Layer 4 of a small transformer language model trained on English Wikipedia (10 layers, counted from 0, width 96). Numbers have three digits each and are written without spaces.
In attention head 1, each number of a token's query is one row of weights dot the token's vector x. The head spreads its attention over the tokens so far by the softmax of query dot key.

Query weights of the head. A number n stands for (n - 500) times 0.00067.
q0: 526618478488510519510476583403577463569355538677628554458402523305567439445481627711224516734601598520393754556484461576446558603460582757437663540424479458395509722530482528513415695489376319383420233391426691585617400714462387526535364475583239491565284512486523597482546295548563333509
q1: 428396624492572559362532522428242507447664676643508494521522672527536551575575532496554577404497316392337533549495498468559601643547573515302441605602419549470525484551365373468435457498448382463483310528597526594352537416602575545479591453413338706484398598314447496456400453438451412576
q2: 637308616528408467670428424667427655435546511509686686384351554599440280491632302306466550438564536438391448360620603475411370518314435539648520265347393532649324553399427459369363387608553658741372656200682401303376423397594520431450728410533565440679586691369551585490511537302453437387
q3: 560304570385643488524579452640530551452619565569561412492585474660562396495711327612611509524428604533441385489430510393467498666512396589585595322445545427532575371581232705461464452785514628565350343288589546484370404535604374577497445427484581386490390683423629517628570696552378405378
q4: 624328554492417517367505295309613233334501592661412408536477689404581462616654575694479475620546522472579553501480425496594503518641450622573584655518327616523459582446636539448646554441549431350310446514334783552492560734579498588413481285533418459433366394632585506471483506417340374373
q5: 491472445584483397324344305535574260402286584421619474416706564664609406500428401548518556564457543363589492733494539642506345343423596436594598637531605303671501608577667565525522538429793309404563611472456514504772608478403416481526384502693407347491629527715601368317529455289594477481
q6: 416751556556546474502590556477285367567230446577644595463457593496486460433530702338370553503391351731379395652399588620499570630544548545543684627454412580647437594436505546661670470472542373468409622555512691663263432731399463557559592465413476664371620599464274585457465599608450497523
q7: 648500501495486506113702460783429399255539361496441669310517251592698448575756340585635486423640445627492415493530560503538562478543532512585326407374521577586522384767663266450633456502724298527569408308380512513372320537763449199556513475468365463449407352288715456436435468523338538300
q8: 645618659532582457357513417337662476398568466510527484275462448329578610434511764468298556403423142469424502465528559638618583545466298563356460654374442598396549603330470393381425629304515515427538593704651729556364713424410599771725402495482534607428540608442372509596460426706390537583
q9: 416446588395700411417415644678335374542401338497495455455382511338695548221451338462363628362627539369480517437596622512379506545543637232462449471585721424353505488434331410546667522549556502371778560580463486499421514479417456659566366515594375624597584692606689552655513319561340199598
q10: 338582396485728375534403310597681431396476451557585712327689578449589563520479573438619647334498387315344277356678373400450626384597493430443442265439450397288554400302481458562343533639407434516546420446413446486194365315468630498584597453451519498521134724613535584352669540645380504530
q11: 617405614545550413477325517068522439669517479334575488508487778479190280669481464415429544510739588724470381583426440561555368285874637686501582324453309536515366465539687252636466614499459467411668457547264575479378559489434597550442581632575503518551448311496530401509728414370633486378
q12: 390531441689388617410678676505668592326439562692390452550298436381688405517450465403631575632545288697363591515509551509369404366534549505765462687689397382324763523594364450489414447487332337614507604391562686488548558503580432304515483445368525537373565658508410424551457318431748626603
q13: 543910572493699509474527624440474496755356671383514452443472475456371398551623386677507642630371367500425428441554617445823478554632421627356589614635646377555287432596403752281504408632257320492314294403447604616441675464536531435482483448501679526551542486245578849754537358527454467431
q14: 497250422357420413459475575497640501856736239591542649597312852769460628192406697708611451559542549705852575365452545528467283249178579574208546255818388266067613612699486392457350280292433466674478486460305321426328429583540510499490650928311498311546645425385706758488788672541568479640
q15: 492633357495600532592097742591479492470682418310634771462315547445551629481656482411379642467648626588525571520482498673418615586514563521549436675347675575279597456477409702729445398618409357662526381462681520653632593604606301757520472587485534393387590641499614445742637583425399399350
q16: 565286472501475512588355491590439459411635332410677629519443512495665558452357307173537508476563498579413451597535399310466496459457487422556452508594272607416474473588422400589426530419383590492594463418549518379379386463600521450436452588526665591472386516153443610582433530509377507456
q17: 579310610471649525392441389631455344451643431487461488528519485597544383505385448540566624272410402547417377511475531448395514371473580506582297458662505633513556228625200532602468303557502507499484700449726451237365373385490437482542535452370725657264594619349455575583509571568573477305
q18: 503552507617329536564601573424409544624389559433358457476473637619533594433390580526423433559535424625588618572613547373716491498455459445472869587449493502567385568417683664669365636631579731639640621535470409491516294507483631550426391528667451419588537459613523446502693557540529650714
q19: 529460487573309538560577508489455666673454523369403599512288513451388365548436613654358639449548607407464530373535432295602480423233488410323479388575411501311401590467383497640249586499299614598485562583797352436405315556648616568628567656376423580586505567547657474600532525660453626807
q20: 543451305452482619499479525601461349284532577772535505567428557621495375380751405589410437552591374552467621654536429344526317663576687581355459596501268424664493542422504554546244498742647399375430507311468495679461550504672518290464511482555351353646414546327653526384546553224597596470
q21: 322427580460628367384527319322353448486424748535441513521561694556257434406540447515590608633398448382557347468493649628496441670493529437384610502508481467473590605359434532551270628637553423487508478586463515555508612458832563552426687339765474448698429521378573413542293512271456426564
q22: 707522581401500487383630375277551639478581413386490852536326528419466410535621569432431517521421500584408526548531519523433550504321489581353702704427526589481537526489602554451477528419510597545474489568432608337402719478520516574509463459535553420295647482296560573636469445552610521591
q23: 433810421592619484598752486355471631631576508511748398550520269545607536551669581400559395532652915388342763503374490124427454597519470415659576579586470519689385459495592701461534429426406301448529352496541526498409435564518511581551734437753618667493290724652502597661251543366418595615
q24: 583434758453489447361614446429524447522356668476500414367408654440531515424442449505460615465564382566386649539433635644534481449402349534627707543588472499364775471394584420489701624388500287482563454516474558518505505483407535559537444338657405620267583392460549257507514367599502249414
q25: 464520566364494287324711512435326586591303671279548610276347654624653386414429472735604443742621335673518513462326222508355646589257510585531669538567640313343422551589606561547650422594655507571403511334611471364340414529388393521658611483479492514423745488675527665362570446683689410544
q26: 685502433535511594539306705402452405410664697516434557564496366743431423297488419234442511499271271661417535334522640396473399499348494597488759486432638532178578531694427347534536496411439667557280460522520565395438416583607417571612526382603481196516483360620453370594772395435534541304
q27: 363490388684565672502422609502452271665349499594595569433358423325469589457306495377431529751552697493553529568550327559687384277528462630726599574427495376404745770393447471506676421573403713467484358655588712420642497612383636471805544384683568443606499395978559584600681390580247408634
q28: 328421499403289371593432598650672566516293437587580397723519423245571259481536595594499443475721543600415695509496637449719226893644509526462492464428582440343924317376427509356345456705330478473597660681793396726697663450521717415650593349521547601341615613395583493571313499506408514389
q29: 383477404379474425390409428667565637547527349706412415502327651593360428583518533452360416534437335377399219650472333496141617530819701530606536425597619564526722637626378564513429442458677688367514227379475523442453619190557295489390279395484574411532474437780622607319409400357561558467
q30: 618680545409512329523637530696522283351393565526518234381512459334554405488184650664334688482573555516459466562499333555317534699580406308328559478577547665221712633366357800291550664482392379389445647636591503680307462205500733371810518526499449798468366595472482568564394094492589681342
q31: 725537357457597310330591531527421299730439557514608540396597378385280480341367393499440588621394637583484441389532505524534444526447627563755446642497378709497564438536520306584521578502264724573510316507439274654634475488700464574477484379307393735429438351567505301483416324712329664415

Each question shows a short text with each token's key, already scaled and adjusted for position as the last token sees it. A number n stands for (n - 500) times 0.0021.

Then comes the last token's vector x. A number n stands for (n - 500) times 0.015.

0 ",": 493539471498530370262578296403527352585505588572509478503614668599453349326236396668345331449438
1 " Six": 433585387661393429325585225515539260543443339606434367444432616658555428493326309753383469468530
2 " covered": 357552520657422360342481406390606341435399645568314325427419636559438474379346333759360318430297
3 " the": 506586450572371515224573306517597316509472612561472501432523539472577428357326414534300279433426
4 " ref": 753707612663426343335543182376519424649437508604666491166483538667459423457359445856316342441278
5 "uge": 564705432659255367474546264474570321475494598626574596402530719579478356609270341783551514430393
6 "e": 489398486475463496442541380515626208453385441519462421475481562528387501436364504624541417503431
7 " situation": 412482618581475405349573243486600243555546629494506621353571538646472349390322353885421527449358
x: 512418470428570610499401411621649545393341598602653537574479487613462484485500456527532646309411543587578425309606536485547467451506516355366456594608632582507434423604320521457382554561573580499465457422476351563696518379638428376393563557487372562595449342559451425513639536624494518571
Which token does the last token look at most, and with what share of its attention? 0 ",", with about 30%

0 "acks": 458468353596443379322530371467512242476434493548534373462561559619537383264320345748467401563435
1 ",": 514535468456532366268582319436522362630522601558509514489622633591440334309248428655366318444456
2 " ret": 506653443652344392476473152360419403616316485669344360306473743532475398374315510780364468365233
3 "ract": 503632482679399510352442261360507186586454650468417457414455647540483335403370421834431499377304
4 "able": 517545489555381439429607330464534334548481596518518453380525560612399381317373485794373485403438
5 " fl": 574692644675506470275532267379517342637546638410764577471600596640437430500391385779477245413325
6 "ipp": 451546650579300336464591287419532364464424434535648654403562576524527382518368385677577467612314
7 "ers": 465433508550511504343491282433579355495347579509488525431606519612392479322370434710543561508444
x: 463373419392446576511506398591596605381523654569492409529359442456428483484552484523548526406441529457477445274580526452587426442530460491351406493601582603528429430459206551377380629651582568673561447443335267471686456443696443525532480560501393433539460453574502522536433536620411618448
Which token does the last token look at most, and with what share of its attention? 1 ",", with about 40%

0 " 3": 366481399747396378362596216408482308494560487570614291479504583632505508400389316911340454530471
1 "50": 386514501638435455364508297404547293521616471515436380442582579601520430368427368787416440537510
2 " |": 489513457513396362328642317508499378540498505500519484548642596676414313318276437704375434394568
3 "\n": 564527447553415444331655379405604309523360536466461503448563581612495341341392413611325350415552
4 "|": 481479435496358399321606313453569345538461591470523505552498565545377377333298402576249352387546
5 " ": 552600505600273412418609277318584340593435541427678618474610547427495562302394377890245336303439
6 " |": 466520396545269480392625280424514291477453498510554561484594457694451308402323432751301418323523
7 " No": 382482619501357384299592307396548215548542467387537590519675592546558344430314429755196448601440
x: 353567529517691615501592414351537398451327476579529423519537487398481479565456494524564585458509438433436696396472626464434510540352558278403420499472581645591336455552525492532337528668369442593272530436531359648586563474525440444394344472506462597461402461348672525668541620374499586531
To which token does the last token give the most attention? 2 " |"

0 ".": 499410470514525386271551326402629357570432565580551510501610634696447383355276457690361284482490
1 "\n": 463505412548445435372650349392597375570400523496482481497571585622498338354355464562340329322578
2 "\n": 518534470498476472381615338402607313581399505535464470473548602643518318373366459531370335362580
3 "Mar": 684638504673263315346539201405534373483390430528311515390408530621466410503245342855391459336536
4 "ine": 552542521586448492402429230517563187507433453581564568452471545589398422484421346653502464445454
5 " Boy": 499598508638371426299529233506530275530419332590633559375496525706443438474321319604485571415452
6 ",": 498459475448438448299525293374480283515527606607492443473482531596389385364281469659334330403511
7 " aged": 276496604699332186386685296393456387524421625519622708449714592582419470425341244750198553371445
x: 491525517533542665484502387608560510569319390527485432603551452437447391422440547485540351446545576514468687322510644505408556535362525368295602341518568566551305563496556586485514707701394586646417597395388405447544411391682503558393470524555473564598258323511473440582477483447490577547
To which token does the last token give the most attention? 0 "."

0 ".": 499410470514525386271551326402629357570432565580551510501610634696447383355276457690361284482490
1 "\n": 463505412548445435372650349392597375570400523496482481497571585622498338354355464562340329322578
2 "-": 527543556488447538322520293472583335523474551561494559597421544544476308340348506545261332360534
3 " On": 590528425503353423464615311474612285652423517630432555410475523484530425374328368644295396325508
4 " 26": 540589473646433506447545270420592258465465535587535547553537645590511402423403212718363409529621
5 " November": 542504513557429494418458364459603365392518555560514614496528495522475322412370485673399368459573
6 " 2014": 490493550566437435493519258458557322489679590451512586482495619592419374417456432786410482484637
7 ",": 459468490490409467335499285359470268535559640538506509454515578643397369402326461762311326405539
x: 492608486372574600575414455584528553457475461497501423644618457497491489368449624522465581426420449549555503370565522505555552472432626351406534622559457549651561544395429581465454503533508487567564435300547336603680356460571234397495505517310599618619296536530426467530418424669535557506
To which token does the last token give the most attention? 4 " 26"

0 "P": 365465363495531344372466261297492266520631469349586424358499682676506410345331396728397489477317
1 "P": 355513417495510333372468263298493265520631469349433417320498685666501409342329395727397489477317
2 ")": 488533407474476329372740369359519401590428538589468475429628608654478328323357399710475378410522
3 "\n": 530531467500437390347648367364573380586384545503475501445597616640495322342336405564341372347585
4 "|": 482500421495352378333595324436564377534456575481507494551509575565390379336295393537261361377551
5 " Ball": 527663562651391490262403223388599147480403432460671644461461666627524435459325372621427414470390
6 "ot": 443563519539395455320483431342552179471453441365581526438448659581489414361407389572481482541253
7 " →": 443450561533411379409588392506537135502457461508542572543591547534405443384334563759450356367496
x: 433538463435510430448459445425561500556439555437598328526475409370541504357523543433501424373404524683431731325569554466544644478403709473411424565575545604588507461515374516310418540535420389580433520519387576579663526330522400382417506486476503555671417423504590387551429566709415566493
Which two tokens does the last token look at most, in order? 4 "|", 7 " →"

0 " including": 480500428530476322274610461563553369528432586526569448416572591591496339309277441690368307447458
1 " on": 428566410533446323336623337558537322609384613632516479463541584525467370294317360693322348420424
2 " Malaysia": 513611514589535495352503151603705259494619177409477508457439622516553382435415335565570391740602
3 " Air": 597641500637326609239423235555613243502638334614466510352490556573615363377412301631389380455432
4 "lines": 440486492480490536339493288495521302543647424496544568405553580588418404348388409723599377583492
5 " Fl": 514649734641404397221554274430490345619614471379769610395589651652403461515413251807443315468364
6 "ight": 457581593642330388274502323323475359473381547511591659311643640619429478382421103700482398599292
7 " 17": 439468506549439412430429272405566334406539582558459562462575595569413550381428285791467352498554
x: 421462559425894514470514408548493413588515494561528494471456406379541493530569475600652616424616569486440628244638516495640488396440687560525449493523516591620446502472451616417488495483591586612417509507506422635602485468579340458505362492481447466592448395566520609414568621668446618444
To which token does the last token give the most attention? 3 " Air"

0 " Boy": 421428314600432367288547267483491292514498395580584388519399579743471445451297271710480555463355
1 ",": 484546458484502369246570291405523325563518578567520509480596657597447359344229376681338322466425
2 " aged": 298579425840374179365694292400423422522380620512271266381478667698410454449337229829175571391387
3 " 13": 532611426723452361353463321412575450352492544481454421462554666592445464414428276782385507534552
4 "–": 679622522752351409291536323442532335357432509366448503463669580568424534457392352781355527337367
5 "15": 565592497646437391447432345396602452423559546411626552459600627552422565363427367913433516438593
6 ",": 457456531508367417262533302327489426459555624541557548419613589586410449370283425763261364394490
7 " is": 445494625538393254444657373582523453618342518514522619471626523490363417348305404769326458457469
x: 455452364476565578429542465435621457369398408486522499496564508550397484242458589482641499530369435421591524420666545528411544441442604347287424454532523573536553477483442527382335616439342455661529583423440473526747562395716515509546481442490468486566240542574503543500560511413451588530
To which token does the last token give the most attention? 1 ","

0 " F": 278462259596390328308555174322494389502542377500620303369423718723489549387331284832310450463316
1 "ij": 404618436684362400327579257520605320584391317509408341384512525627522380433408361732556487525355
2 "o": 543557524486519529399549314523553197471439244543490560511556514596470432469442448547665525640464
3 ".": 467486480441482361262551330414615363561454556576475438478617609689396398340255462696378283495495
4 " Six": 571639475660391367355591258494519276592407443619553606361556569643515421465341351791383465463533
5 " was": 515540524510459280424639409574575409579384536533484512398560535533383372338282401678374401494495
6 " det": 389532743653228393378448320418474404603498426567562681434621608513580290429333433668284455464284
7 "ained": 438467568635338424379513367395701386493324577469527630423602652528420422340386398796323572436400
x: 433388368542626610408425394615602548566510532535474495572572404458361428489436474524669624389265441542382561446600484542560515479535612500455508440597527446587486525541203577353349534542441552742421497593368454490585359522564554428372336486419451500657314532521444443565442633459443605567
Which token does the last token look at most, and with what share of its attention? 3 ".", with about 30%

0 " German": 507484436590540374365580314539771272484590250596551413447484582514595371464385357588570501572528
1 " newspaper": 409494380618497405224493305444655361463647538511535429420406590662521416345369327784372490399408
2 " Jun": 441648426755375430236621241489557390488445376616352398320581601627451434487377309787384408616290
3 "ge": 558674459693442513299472281323620236576538516556403404339529645585547369507429340804574470592379
4 " Fre": 734663539661339380243562264343523349461525489532600593270554542646603496399317317752426371490302
5 "i": 494484614561406335288492314500601258469512305520587578422551564499467495359476392644544505618362
6 "he": 425476628542408442385491315364613203506485361630582568457594415539551486544359484618500432536487
7 "it": 531457590471360428390487302411499204546538441588486529443476525535395475408398434665501536623251
x: 449396427427535646421449477689464485392547492547555537455487529194571420473578543507648580285482445485422466380532558341622394493440594380462281512541599518535532358477271520547376280532463506570436442505594433518583447499579465280439606540510454489371458463576417520507334603497413522437
To which token does the last token give the most attention? 5 "i"

0 " minister": 433461338596503357333462210382615269518518524474589369460403591663539407361291415776412483436363
1 " of": 424501442518473342336583380541573293597533551555500449353539554592482458332358452649393372422424
2 " Spain": 511507533561572474377507197600748221393531247533568545509480603513506400492291477599599404627553
3 " by": 517601545545513327300608362437527331618437554532402484357574638547490366371325421640384336495412
4 " the": 500587522563361471226564328549562323535434566552496510400583569501548392370334455561302298391415
5 " Congress": 619633499662372370325501232476637181429462366481618588332503516575553415451315402732412423473338
6 " of": 404564669555347350360584355551526268500541532557630614453575492586492438412395424649325368381390
7 " Dep": 283506773664338368320512194356507261690477544585364803412610717598487426479373366814480422539296
x: 433424461548552464674418585584576517487534585651576530529437474470531541505443447399659653299392609508563447246628495565627680388439571339511547529595505449502575329515623582406596662537435568612392537338506357605429546513657464416376315505438536549443387488333365586474440520427510668381
To which token does the last token give the most attention? 2 " Spain"

0 "ently": 493514380545526362332609332541571312598476489573573414385521540605490386419319476706498472576411
1 " having": 456510398539542285258666342466549374671377646474551409468601618561453416345265307668351451608449
2 " problems": 436514363658475429296436252502415294524513681482407348382418571687451419353238396852436475307320
3 " in": 504540478530506363298575342506578389646396598563403527422514524547461418249308438646323379397367
4 " Germany": 465460515572498434332546228618775320451562163519492508453527604530452393457349384592569429576567
5 " due": 544678592666364430309556248407555448481293733594617645299579545530471345374417224704288376499427
6 " to": 553455557475382382428615334489507421637524630545636603464560574498448472383333374740308380477510
7 " his": 508473625555429473232604270569613320582397658593535576410553587538511464420302397629376347438507
x: 521577464480605555673470459444472538531492363589446477407531604492441488376474613464553502422445556590526552410673508442354466526571527317528437498550526516537454507493382559418473467536425565555387403492439384531784496573580590349364466447539428621589316400350464549465575389555509682406
Which token does the last token look at most, and with what share of its attention? 1 " having", with about 30%

0 "as": 461573552540469463380490333429573197454449366507539427453487495552498452359361518647594432615381
1 " Ca": 341496361690395353337523270439480371401402493495388348452492589714510401411258294738460407420381
2 "ñ": 436605523653476371428578188486566332549392420502357303362504672647540404586256362598605484577283
3 "et": 520561449569459396511443351368554208482402415540453431482490561617378460476320478594452553458289
4 "e": 460463477500468435446495317443598188461450380560559543436497486583409444426388535608559418492410
5 " step": 513751510700414283289497342378453334643406628629717682186624508658471348386432385821417586406244
6 "ped": 403563562512444349478495377431614401629372631602536673345561581514347437423407314678483531490316
7 " down": 363441727601463367352494307381626344700405551661468624388615561557438364330490384769495441518335
x: 558382390406620570503469502535617484402489627703467460419502447393488485516373388534675523334512561578493460372607382525561694389454647447442373517475587568507451508534460549277468637492468621623493452423299436452647481447512339496425563577315554453517331436536496493540529616503549570572
Which two tokens does the last token look at most, in order? 5 " step", 7 " down"

0 " after": 424499409522554345287641320591553310678409656583592391457506570594467348361320354743409383525435
1 " she": 387547407591557350313671256432637364614379585617474370437438659587515421457328346743385495549455
2 " was": 459556453548511245327597384556527412592404595499507494379544613553426341338252393701415425576463
3 " sum": 760817387770301290271518451336386243601364588455262308338529698642380353463364393985324508513222
4 "mon": 628676480581398297430587457359556416593333521536494490270626660495434405432420274728562514435314
5 "ed": 511598505521393455456482498493633446504335569510519533427626567510306445397351437705404518357340
6 " to": 467461562544372362319586299520571349572513603542731603486580556481452486410348381783281418493468
7 " court": 419466616702314344341481222434661282504481506455537689451584657564487422438330321777365483396397
x: 470558350448624470550384392616484480600407473658480495591445517495481533471491387564594490382393545550491536245657535482714518483471542274383408534563491539578434349534402593531433612521456586549420419445520375437636319397577632409276434425591386481522395348506451502512520484559482457645
To which token does the last token give the most attention? 7 " court"

0 "ub": 419501498468484416540505317321710413590507433634564407493499519568503330431441436522515511456360
1 "bed": 469568479576531421478506319507683283588496414637506358476557524584419337418402469645529439489289
2 " form": 411587424670507316425456363446582266550524642511401318379529568605519377391333534762439501536316
3 " in": 488557479543524378318593364492607418679428624593421528448532502542481385237313469629307413341384
4 " the": 448546484534414508250594313577604351568469603562489552479560539507537373316314471534299343397439
5 " U": 526471639583344510314567257483576405481543467497663648411587569605547428426285449688353472579489
6 ".": 449680649542350385255442339309579263483448536576648608465597647701453447525341462732391272463451
7 "S": 387496636529351429452549287403476308451512450436554606510591579579491535340451528665364424315460
x: 354458398443497518420604343567459597499439489396565327474520396465475448617521500455423563402474512370450612126605463563475487477463489470344476501555603520604532404631394546470302350659429499664297545532457346568503515493675488545447314534463616632611235483530399504584456550537536393469
Which token does the last token look at most, and with what share of its attention? 6 ".", with about 40%

0 "i": 472544463592466394386589276506613261501498287504505449448531514601496440348435433633493510606419
1 "U": 394593492601398378457654255334496255545585284532462439298573586644542362416337384701394507519471
2 " (": 515584486547382340246579260499565326528427535566405450442573607612464369335257400689345339434427
3 "16": 634619530683415355473499351384509397469469557469388462530551629525406536343412315858381422476558
4 ")": 577553449521348371400726388339492388478384484599542528418606523568465406343454476753466425407570
5 " ;": 595527429594388283386674297316516448479389464474486578560645577533400431380252512683394364348606
6 " •": 474502456576360414369628258444479303622551428390554542539502573505381395355393430652348435349551
7 " I": 374401728505378310341533318361622437585433423589500559469608525559455525413293464686411513433518
x: 509545532358508440460593542530684347380531549529592464516623499425507509642490495411556359304520538453423627177709509527497557452458436354508467542544490606555506527501434441482509507625423513638379540397516468550489505414645581429434166483578301486589245434471410563583378469508515669535
To which token does the last token give the most attention? 0 "i"

0 " only": 524480378588531335353700349402579304578467494472555372449528534648486337435348415743396497550430
1 " 13": 437580459648488377386548240477583370504567487511479396500545571616469443357400306797366406578544
2 " of": 414597521575500329290590336504537283653555594561429423383578626569507422348327386676379365375415
3 " them": 524605436718481460362578304533714295454378560550502413423510486653548443438369437721424534442441
4 " being": 541557540613472297339610394631550429569374512478470537344548461576448386332299406667377490509442
5 " aired": 563591587624494354366551239501667364597483428440555613423532648634471290322364399749389506547383
6 " on": 526457562532428383354608341494579322598439594578600555421582540435462420324357356670273374465423
7 " T": 288357692614294401256529154338465317586405474383423571541577675630507465421291359797370387495373
x: 344608554553500597541578480545479367390354494429501444458485414226575513574476439442572612348535464432484529243492458471561568352446642337414449452418387667605466482536447551484552563625495475736357570449507480528477513464631481380497069444483377582478450493422469579549421417430519634542
To which token does the last token give the most attention? 5 " aired"

0 " |": 524479482544438366324648321508498362565459514505504501565628641696411298305266403702371431423540
1 " Ab": 180507308701334507244531194486541334670353494445377326326331547661604363403279282772358374309319
2 "st": 491526515624434409475428223401464298490343447565369361430419649569406590483403279525386399412357
3 "ent": 530593498599416470395480343381463273440370497497493450439467651600410468438340415599494468406301
4 "ions": 498521470523440501364501321541522236538409455541551526423590527583426482262364444765397502402387
5 " •": 521531528578384454326598303522479213576589354356583507500505557492392463389439445664384407377524
6 " Am": 351524619626347538283520287396537318522329517429659627377613401637492436405255376702319390379473
7 "ai": 425405556556421443429560225427692356544463256437496508499545611430476454388487427552582405701488
x: 453400578441462363488427474456606326422338435541394447548553481445503475544574486354552733473609529498349458472693483353515533513295549535403442459634595487586501470523268541432339441424516503572460536414509471501552509428625492327485294536482465579611347394447313577582406436712568581362
To which token does the last token give the most attention? 7 "ai"

0 " an": 469417306549449332347620360490484379607514644486580349510472628618505386393258448707283402371347
1 " inter": 269493240805245291282543375510414451517351514672468205286320563649516367413418442739324404480249
2 "vention": 487528342516448509412469190533548289552554611522506409483449630605447429358294433756432419380313
3 " by": 488575518503522351318615324461528347649436591530428511395559653576469363345281419643381353461412
4 " Russian": 475515534606438413322595232715733249428507236537455489498550598498500450466367322581531549567609
5 " diplom": 577707557738414382326655145535579342531543608464659623375552777698530286505260261742506405517264
6 "ats": 496467602527519432360462373439591328509506481497545502434453569563491440265367484702576561515482
7 ".": 475549569406440316240590341434605383613435597518547547455545658641376393321247436749369294475478
x: 451480478462552504588385426531504491479509538432432495554574564418431443348418452461590577413376410597640644482612481460387432414474583393525409503483541572637471574381520440428472542361399431597515324417541382672731489356737395539422516382312451656516347534553495477412545492603552577467
Which token does the last token look at most, and with what share of its attention? 4 " Russian", with about 40%

0 "anc": 395449407602491383521486319370533311526535378613537299433523643526525456386440491672512448508227
1 "hes": 433569443633449377445527272425560217640422456569443340463516505506494441389383429725535472550386
2 ",": 485528477462509367272579302417536358591510605566513534488600635581437347323237450662348326437444
3 " min": 667676556736349343331691347360541296576290499411278335306488586677486339423392437771295538435155
4 "eral": 639645465564359338442543366402612296574485542517500435391512708600445361440382337692469580435298
5 " operations": 546619516635415480364460265458574334551538587547595595393545546530420347309379449811432484411400
6 ",": 497458552443387436298528344307482434517544649557523496436609587558392420313291476758282336407426
7 " research": 360526639654303403256517276394508348468545613473551685397656596541403409358377342798316476386277
x: 523418395434606649564395445572535520440390531492470464512397367556448528436448441570675576361291573638510483266658614498447411526467455350298419409582649536547395411579425486627341456675598575594439447427359564642610484461569390517395527540576372468546538402489341554563551469622435484493
Which two tokens does the last token look at most, in order? 7 " research", 2 ","

0 " on": 474527411539485301345654319508522315627391610611569421504553597554471355286321310673308377447410
1 " the": 507532435504475417263617303552582312618488540543507435476586599507568363329295381528337338480424
2 " theme": 458606330590514502291507206460692317562439587473410339559407668652518371385369315765491495511293
3 " of": 476556507492427407384603389572594328560529576616440512466530462598496396295339400598307386397392
4 " M": 663614623641295412313502222503552378456401432451576603393517512671490406425323372738371391377492
5 "H": 486577626566351462350475198478550304423574332430638539446493627671479473363450306680373468436459
6 "17": 484547479507452467471461259409616329407564437470527500567541669578464480404377289683544472467582
7 ",": 504465514460434425274561309400519354526542617567532474465520543575419363322263462677296304424456
x: 493572479357565594596397521527502605413476456498489358645592469497448486388466582515548564440392417483465527423603540461458450450429620328434428521473523522642527546412428552464505504461520447585628396352504339639723344462677272413500529467276534605587347512476491442483489384590472554475
Which two tokens does the last token look at most, in order? 1 " the", 5 "H"

0 "at": 437526434513468387391492333373551243567488428499568443451530564588482443325341415684477454567327
1 "ically": 438522385600519366333666333573570290640528502574521394371505513629491366433335456731478479517430
2 " dis": 486644383836362336238474286440446476518407557672189264159446623747560481294381362805305360353129
3 "miss": 641768448646390240443479257399521170592437575632339407253453687592470483416336400914393479441167
4 "ed": 527609527491405394455496372453571381619364553630515530386566575589336486355308424753435421338307
5 " on": 551479533460460302398640349549559327622366627623518542391545552509447420277307374672317373420401
6 " 21": 438504491610389371435623337423579318490421488521568619461597561601463443355404243764343457433565
7 " December": 432383528534406407521523333467596422406492531587536574522542494513450378422356509695338409415545
x: 501522545474702494490448542673501463593379425497533393596482491530401452587342582575380495355518561591585515366768463470665606537432463484434525583582449500571444411422456602414459488480484566548419399443492337544658556396575247379388397556483561525457427308515531497602429439434396592542
To which token does the last token give the most attention? 6 " 21"

0 "S": 424501353567467431335539269420510262456573428422549406370513597677544423278380404741442394501362
1 ".,": 495526456503517330251572302416517341541558565611547487445618671609457404327247437681362310521427
2 " and": 471554518495466385275617305448550343590477554594460470462606666551476370369281448669358355478442
3 " later": 570647570625474399424556346527636228482340435646350481373490585513476465505435458730372509470424
4 " in": 652563503546469376304568371436601387643398583638453525408527519527483445286329448635294398339395
5 " Australia": 571532532577526403386537207573681281418647140449463495461532683587488376506360377571550369651547
6 " and": 478479514505345450294647305426542354545483531556598618502602618524449431405325452712308380455442
7 " the": 501467564473351551216599330506529305548467548561508559481581513509546412396332466525336303432445
x: 419515553416501510547424335509478514506504363520401465392520500558601425487557562508534475361402540529547567395632515499452491606456589325453484508429536523659473446571341479439500482491377476554470402534463385622806521533585533408526572400385462611557331494265576540629600392583452559445
To which token does the last token give the most attention? 5 " Australia"

0 "\n": 459489451531499423334607344401606345596417526519495448508569640624511307340339424576369341380549
1 "In": 418505335539379442356569391447652402687444536625474467477475501603474445315265438750201374081430
2 " 2012": 465535525578512454380502281548548286486616501464533485456420624611435361394403388709407425507646
3 ",": 486502485464490477291509275411504263589531633553492544468503656619431358413295470728334315405520
4 " Six": 561605510658392409296578204529549211556448317572563602377525610659531418483337319744399486507530
5 " went": 487621597614402326288675313526543269563350523554607620305656546660442289408313326798408475573337
6 " to": 435542598601283362267534328396525299489531531494791655428611590468474511466380291769260504501427
7 " cover": 375450647607329330317567357278531232758408617510572664449592648469452434374391421861372534454319
x: 482499290544582511522399465600592507491497415546360470435570526499561470409398551619715600368371452657364401330616476545624648455462610365425415364554539547484437551579501567441371637468531501697496378402447453471582555408497396352360688436528440615595458354468416506609495486371498647589
To which token does the last token give the most attention? 0 "\n"

0 "–": 342464458638429384292621424438524299433407541487659427445531616622474462394351384794363465383422
1 "2016": 394485449559478342480563371394553344425645536389536417437495603553397524381465433766360518501576
2 " government": 418607398582497459389433225422639203559613474438414381347453628547557374396378458768424462481399
3 " of": 563598565524462352344594352501550264612586579516383482320574591573516456355381448705338393435409
4 " Spain": 438457533560538470372509205614728220393532211522484523507499623517501393480285477606600417636544
5 "\n": 515534532519414388329633348409578353544401537492556541415605588601477345354359429614331325368558
6 "\n": 447527547490409404354609350408607320570376522530528572448559603612488322363366448575362324366555
7 "The": 478523576519361504235639327537585274617494572560527570460554596490529352392296418613344257348493
x: 416531480414541563520402313476546496524468309520419430390479454538523430443494489522526527399339501531586543405554459512475493591471547312437472529463518569646498453518472481405471496444320502573392455607527355677803457526570558509459588485412482587614264448315456445581584349582498558465
Which token does the last token look at most, and with what share of its attention? 4 " Spain", with about 50%

0 "ation": 472451389482485451358531343426549251557554499583513477496589611574497439293324446687447394405333
1 " company": 464471373531550414285493350397647300475619523530522490372471585625483485337392388722393464385440
2 " Japan": 475543522568513390328636267544720301536608070455463509389586612484531353411383399649532461791499
3 " Tele": 592574477664368420222547321483614342511542224508402522309565651607550450290390298745303479510250
4 "-": 597527525574303451285577372421527423497498418495569523399693554509415463295446393683258325366274
5 "C": 595639675545415398401481281357513328465577421403640611405597616684526492324363476683337420380330
6 "art": 337593628546241332390560464344568309489424400514673693466610611509512461409444307691384468513286
7 "o": 444418581477414504325580311533551170531441316549439518512570574538471453436423467661620446622410
x: 389438596552648507568480474559595497460470482520560446571484429317490357502520458461460593324534553456459446410621473441502472474454521427300479346506621586532499398558277477451310459579526516691472487470520366601682607381533442364567265565415546520466503487395435670551444522532627594278
Which two tokens does the last token look at most, in order? 2 " Japan", 6 "art"